Layer 3 of a small transformer language model trained on English Wikipedia (14 layers, counted from 0, width 128).
Take only the direct path to the model's output, skipping the later layers: a vector added to the residual stream pushes a token's score in proportion to its dot product with that token's output vector.

Output vectors of the tokens that the questions are about. A number n stands for n times 0.0024.
" Count": -74 131 -68 229 21 -41 -102 -295 11 -40 -174 -129 3 -138 -13 148 69 184 172 -40 -77 3 -67 -20 93 -168 105 -73 -90 192 151 84 38 123 -94 -156 57 175 12 34 -37 75 213 7 -74 87 78 160 3 295 -26 -163 18 -33 -286 104 35 81 132 170 43 33 -116 -12 237 185 -59 -125 -157 -25 -24 -51 -5 86 59 -62 -208 -27 -282 -143 -90 -169 -64 7 175 130 -96 77 -107 159 224 -111 -32 -39 3 12 -27 57 -99 15 16 -17 186 162 339 14 27 -121 278 95 22 -1 -227 -17 -167 -102 23 189 -157 -177 -1 17 12 -217 -394 39 -30 -182
"ium": 194 -28 -71 116 -224 64 195 33 -278 -18 11 -91 -52 -164 57 -218 -32 -56 140 -21 85 -325 92 101 -190 -231 75 -2 274 -176 180 37 15 -144 -268 -90 -77 -73 -139 -119 -202 15 89 -84 -142 -8 110 121 329 181 -241 67 81 -34 147 -155 34 61 -3 -58 -116 68 -48 71 -90 219 -51 -204 104 61 -164 100 -210 -93 -7 186 -42 321 191 213 -42 -101 -97 85 134 106 206 220 100 209 6 -200 -93 -473 98 -138 355 127 161 -65 73 -89 116 115 217 -96 -190 57 -54 66 -129 -156 -2 34 34 -160 -30 79 -79 229 156 184 221 -183 -21 -111 -359 87
"way": -247 10 -63 -252 84 174 -14 -314 73 41 -104 76 -382 103 203 7 224 -42 -39 -20 189 -94 113 -272 -40 -454 -53 -40 250 -380 -39 -194 6 -47 23 -102 -39 -479 -84 -218 -120 20 192 180 -207 114 -111 14 191 245 155 80 -10 -256 -96 110 -332 250 -67 37 -138 -143 -117 15 144 -135 249 84 302 -127 117 96 235 -29 151 123 -67 262 257 239 -45 244 36 -74 47 -158 274 -70 -20 115 -25 -66 123 -174 -211 122 107 -14 -279 -25 254 276 196 26 10 -105 -139 161 54 -72 119 -188 -48 -57 31 -41 133 -66 -69 -108 379 -138 372 -124 -181 -45 -58 48
" has": -8 55 76 27 -123 -74 -121 21 135 176 126 -170 -5 -237 139 -307 -152 22 13 133 86 -74 225 -98 168 -58 -112 4 -132 -6 82 122 116 5 -66 18 85 -143 -2 235 -71 -95 46 174 -63 192 -187 141 222 94 47 198 -198 -129 -32 40 99 -33 -66 -32 -152 -68 -148 -12 -172 126 176 -204 119 -47 28 31 119 -137 240 -138 41 -116 -45 133 -2 107 -177 -16 -243 107 -88 -20 -250 -41 -130 148 17 -46 -5 195 200 -50 -12 202 -100 6 -88 -2 -176 9 -24 81 45 78 -243 56 -12 -240 -121 152 107 -69 -42 92 66 117 156 -5 -214 171 -143 140
"ican": -10 -46 -227 -72 -271 54 -208 -84 -190 -71 158 199 28 19 -24 -339 -175 90 257 -13 -3 -112 -3 -76 58 -185 -100 -1 32 -216 -21 98 -220 131 -35 156 112 207 -230 -64 29 -106 3 162 -67 247 375 3 273 242 14 357 242 -75 275 97 75 143 23 45 -251 175 -32 145 77 -98 -133 -148 -20 167 69 -119 -169 130 76 -292 -136 31 126 3 179 34 -228 -42 91 -13 -111 -139 -145 331 -391 84 38 -312 184 -205 339 -12 -201 135 -225 -342 34 -147 -108 90 184 -49 71 403 171 166 -91 -135 136 -361 -33 157 316 -117 -101 -348 40 -233 -70 327 -8 100
"vel": -127 54 147 -44 -21 -22 158 -95 66 -113 -280 56 -251 -53 116 57 -39 -44 211 164 113 24 -90 92 135 -193 -358 3 -186 207 -403 -110 78 -26 -134 -144 -19 -62 -28 113 -57 50 167 146 -49 427 -183 -151 363 45 109 -38 -85 -37 16 76 70 45 39 150 -230 111 -92 67 -49 -28 -106 -79 17 111 69 -67 -48 37 -1 273 -106 -18 -67 282 38 211 -46 224 -169 437 -189 74 167 226 16 -80 -130 -256 -83 3 65 77 -9 105 -2 218 178 -226 -43 200 57 -128 152 93 72 145 -18 -107 -144 31 -211 -33 -129 -19 -51 -394 -195 103 -251 -122 83 -74
" film": -178 -26 -267 -18 -50 -42 234 -315 -299 -13 123 -192 -416 33 91 -201 -195 66 249 131 46 -181 203 133 236 -166 -57 120 203 -104 -16 -146 4 -47 -58 197 87 232 -64 -132 -56 354 41 -46 -145 -11 413 110 -52 42 -132 153 121 -60 -141 59 76 -285 -167 -5 -28 118 -200 -22 171 -54 -58 -167 188 163 -50 79 61 103 98 18 -141 -93 -100 176 -49 9 -150 250 -37 167 151 -224 250 86 -14 -64 17 77 -169 98 -16 70 -41 130 -44 -5 295 -128 -47 -124 -87 27 17 91 -75 251 47 -108 121 -61 293 -127 3 52 36 -276 52 21 -129 -69 -162 -141
"ampions": -64 197 -349 39 80 181 205 68 -330 169 35 413 3 9 32 -155 -153 87 65 -57 155 -156 101 118 8 -232 100 -35 173 -1 -131 35 58 -96 141 -342 -235 -87 -139 49 -220 202 -129 36 -91 240 -149 154 157 21 94 199 -217 31 27 -172 36 160 -25 189 -360 57 -49 211 201 -60 195 175 -205 13 49 -38 -1 51 232 -112 -89 -161 -103 -6 49 33 -251 255 135 68 155 140 109 4 -188 -170 -6 -155 167 -6 170 -168 59 91 -202 17 -244 -62 163 29 -189 -151 -152 125 -109 128 176 -30 105 -101 -307 96 -230 -230 110 -201 -69 193 60 31 -84 138
"ive": 113 18 -37 53 132 -257 -104 -92 -225 37 154 -29 55 95 -3 -112 10 -112 120 221 11 39 -78 112 15 -253 116 26 203 57 -159 54 23 216 -51 35 62 -89 -220 11 -384 23 100 -3 -111 440 90 -233 -322 90 -258 43 17 -25 278 11 -218 98 -158 208 226 -115 -14 117 -20 -25 346 166 -113 51 -92 -38 67 -173 103 25 -115 18 469 32 356 15 -43 92 38 10 -17 -298 -83 144 -108 -44 273 -90 105 264 -34 55 64 -25 -41 -115 60 -232 -157 -78 60 29 91 42 118 -72 23 -67 -101 -186 -92 -61 -83 -7 -316 -57 -55 -68 273 73 -219 -198

Each question shows what one neuron of this layer's MLP adds at an activation of 1. A number n stands for n times 0.00075.

n276: 75 -41 81 158 82 -72 -30 -62 65 -118 39 59 -44 132 -11 217 -105 154 -43 99 59 -41 41 -6 80 21 -104 -109 -34 287 -109 -43 84 8 -17 155 92 -164 61 65 -14 137 33 -35 -53 67 -42 -33 9 -8 -215 -94 131 -61 -98 -103 73 -41 50 -141 82 -11 -11 -50 42 -144 42 -35 -132 -76 -168 50 -176 59 117 83 12 50 30 37 -6 84 -33 93 81 -18 -3 -94 131 11 38 65 -118 -111 82 -99 157 125 11 46 23 113 -128 18 33 -23 -181 -135 41 34 28 -55 -8 -64 -77 -96 16 64 37 0 126 -108 14 -209 -129 -62 -143 -63
Which two tokens does it push up most, strongest first? "vel", " Count"

n278: -48 118 -53 127 -165 99 -241 51 68 114 133 -121 -212 -45 40 145 -46 -107 -13 -73 -115 66 7 -88 -43 -143 53 -10 142 -71 -42 -48 -3 -108 170 150 3 139 -115 -74 -78 -83 105 67 -100 145 -105 -146 27 16 -38 -209 68 -70 82 -22 -208 265 -158 -50 23 -144 51 -10 -77 -47 -142 76 -49 -199 68 147 110 43 -146 -247 185 198 95 94 -82 55 97 3 20 42 -13 44 -23 -43 154 128 -30 129 88 59 70 -105 -139 51 0 23 -81 -154 20 -17 -62 -111 184 43 132 226 175 -83 0 -253 45 112 -16 -59 82 -74 -168 44 -17 -96 61 150
Which three tokens does it push up most, strongest first? "way", "ican", "ive"

n433: 107 -86 -155 -59 -18 42 -116 91 13 48 132 7 -86 141 -10 -157 -37 -105 -68 42 75 33 -47 48 106 -13 78 -52 70 -223 217 90 23 103 -20 149 10 307 23 -105 -30 -257 -130 -110 24 -42 70 72 293 -155 73 87 -92 -74 -129 -163 329 -20 26 -29 -46 -173 -55 -4 92 27 -128 91 -10 195 -69 -11 -128 88 -13 -260 -115 174 15 175 70 -23 43 13 -54 -152 20 14 196 -20 72 114 65 158 -189 -15 31 -62 20 -101 -222 53 -69 -145 -218 128 3 55 -84 -3 103 86 89 74 -10 116 -177 -24 3 60 13 -3 -42 140 -64 -107 85 -54
Which of these tokens does it push up most? "ican"

n87: 15 -31 73 -83 29 72 -27 54 -87 47 43 -116 149 190 -56 -123 34 226 236 107 -69 28 -98 117 -181 183 28 -6 -65 -36 -147 -39 -15 -154 171 -122 -116 103 -3 231 79 9 -187 -79 -12 -71 98 112 133 -172 45 127 55 -75 -143 84 39 -104 -18 154 -43 -3 -89 -23 -38 139 -127 -42 -193 -28 -118 29 -75 146 100 -72 212 9 -114 35 -29 87 48 67 109 -16 -42 -57 -3 -40 -42 -3 94 57 -127 -28 -229 117 52 -67 -104 -67 67 55 6 -16 54 -88 -81 -193 -57 -104 118 -136 111 -28 -6 153 47 -72 -92 36 218 57 -125 -144 96 96
Which of these tokens does it push down most? "way"

n190: 96 210 -83 235 -47 -96 14 -25 110 -168 132 41 252 14 -55 -89 -249 7 -234 -25 121 124 -40 210 -105 -21 -30 74 188 -75 -23 39 14 -179 26 18 -42 -199 -91 -24 -79 -53 -4 -344 114 123 88 165 -173 -62 27 242 162 -144 101 160 72 -29 -147 -56 141 -18 120 85 52 -49 14 38 101 -331 150 70 -107 110 237 124 -357 37 -214 52 53 93 61 152 114 -31 -78 -135 -40 -66 25 14 -108 -132 -236 -13 -19 112 113 64 4 -51 -143 43 -51 64 -15 156 -12 -26 109 -22 100 -28 52 48 -36 49 -240 -14 -195 -14 34 11 37 -89 -93 -83
Which of these tokens does it push up most? "ive"

n343: -61 33 -16 21 -10 -83 -10 307 19 144 40 50 29 58 40 128 -122 93 86 67 64 10 -200 -14 203 73 176 -70 91 -161 -56 54 -19 -195 -86 118 69 44 86 88 42 -102 -36 -90 -152 273 47 -32 17 -19 -144 0 3 -43 16 31 -71 -173 -38 -97 159 -156 95 180 94 -124 129 -45 -134 -104 -142 -3 100 63 178 80 145 -132 89 69 -27 116 -184 29 143 3 -19 7 10 -20 54 -128 -301 102 -14 115 -211 -61 -30 143 -91 26 -149 87 148 -136 -103 80 -3 110 119 -75 -303 -199 -111 121 10 -18 85 -12 -101 -26 178 47 13 -67 3 0
Which three tokens does it push up most, strongest first? "ive", " has", "ampions"

n17: -85 214 -36 257 -111 91 62 -91 -249 -60 -172 127 241 -41 -118 18 -63 3 -128 181 -71 -66 -111 25 97 -23 -144 -13 -27 123 185 -50 -88 -75 -116 10 109 -17 -57 43 -110 -41 35 57 -88 237 157 20 140 99 29 80 -62 81 86 46 120 -107 -100 -223 82 -7 64 184 57 18 120 167 -35 -153 -51 144 27 161 205 -54 -209 17 -9 -36 7 -160 -41 21 -11 -48 -176 -182 133 -38 24 -37 -42 -57 -71 -183 78 -18 -164 11 117 -111 100 -26 56 14 -61 85 11 -7 -240 -35 -113 -74 -178 135 51 77 209 -62 -48 403 141 -167 -56 -108 47 -118
Which of these tokens does it push up most? " Count"

n282: 159 31 98 -65 -87 -82 -84 -12 44 64 95 93 -40 -31 -57 -55 -35 -3 104 97 -293 85 13 91 -97 -24 67 112 138 160 -57 0 46 29 -134 6 125 -24 -55 -63 -59 -61 6 23 -139 -59 -228 -120 97 -15 -7 110 -59 251 -84 141 -201 0 -42 99 -202 -178 107 -7 77 16 3 -76 -19 71 6 -191 -55 -206 65 -128 -10 -76 -6 78 -95 -123 22 103 0 0 -46 74 -168 92 -28 132 -153 42 -129 -121 -45 171 -66 163 87 -56 281 30 88 -97 46 -70 40 -83 53 3 290 -9 -61 177 3 31 -168 50 59 -138 157 39 194 -113 15 42
Which of these tokens does it push up most? "vel"

n161: 177 78 32 -47 -26 109 -48 -12 -115 140 12 65 -120 -21 -70 87 -40 -182 -186 -26 74 -85 46 3 -12 242 139 50 -9 51 45 -64 -48 -137 -98 203 -185 -70 -170 221 93 148 39 -22 28 -86 37 149 173 -69 -193 -110 48 -77 84 -23 -150 81 -64 3 -162 -145 -16 -71 12 -34 -111 -229 24 71 -152 -123 -6 -31 63 118 -43 -24 -52 -38 60 -122 89 121 -52 -48 -3 106 258 -101 -59 104 -40 -110 44 65 87 -47 -97 35 -165 267 141 48 -3 -3 -111 12 131 6 34 94 -51 -21 -22 -59 -15 -43 32 11 160 189 -95 112 71 41 -65 -14
Which of these tokens does it push up most? "ium"

n257: -66 -34 73 -38 43 57 -91 90 35 25 -84 106 -79 -21 43 132 87 -127 66 -184 -18 3 129 60 175 -124 66 -60 -164 90 82 -193 33 293 115 24 -151 -124 -12 -76 21 -18 40 6 -102 110 176 -215 -130 -70 -61 -65 -61 34 52 156 -36 168 -195 -13 61 56 -98 124 -38 60 68 -110 46 -13 -121 -62 -6 -106 -188 45 0 -62 69 -228 -29 184 211 -125 9 130 -6 120 152 6 -204 -114 75 -35 60 -105 -94 38 28 -67 69 294 -41 -16 53 -57 29 50 62 -93 20 -113 36 50 -85 208 -15 58 3 -49 58 -99 -10 53 -134 42 -72 -55
Which three tokens does it push up most, strongest first? "way", "vel", "ive"

n457: 114 -106 -95 0 50 -81 33 33 69 78 169 -44 96 39 107 284 -37 85 140 -136 3 93 17 -117 83 -80 -173 23 10 -66 -25 3 65 110 78 62 -227 35 19 -165 66 65 123 -3 152 63 -44 82 21 177 -45 60 36 -250 -66 44 10 -166 -154 207 30 37 -28 56 150 -144 -29 -60 -43 -225 125 -210 200 -54 62 -94 -187 40 217 51 205 -65 33 -83 122 25 98 -161 0 212 20 16 -92 -214 38 -260 -71 79 151 101 226 57 -179 -7 -181 21 -17 -92 35 14 -81 -120 -59 23 10 0 -118 -92 -83 129 -90 120 31 -99 -78 111 -91 -171
Which of these tokens does it push down most? "ampions"

n270: 72 -66 -108 -150 -150 36 119 13 22 185 111 -27 13 13 27 263 60 -125 -7 -36 81 -13 0 -7 -3 113 115 -39 294 85 -61 -3 75 -41 44 243 270 35 19 -75 23 16 -174 -163 196 18 -88 -59 -128 -101 -202 -77 -46 -54 40 160 -69 27 -26 -113 -63 -278 48 -14 -24 -41 -112 253 -27 106 -128 107 13 -41 33 186 11 -23 106 143 -125 46 -30 -13 -105 60 7 -179 78 -3 -82 111 -44 -86 72 -168 -146 114 -47 -282 48 -30 38 -114 158 -124 -77 106 0 -37 -37 0 -322 135 165 -7 -26 36 -86 -25 -179 78 -241 -34 48 -10 -65 32
Which of these tokens does it push up most? "ive"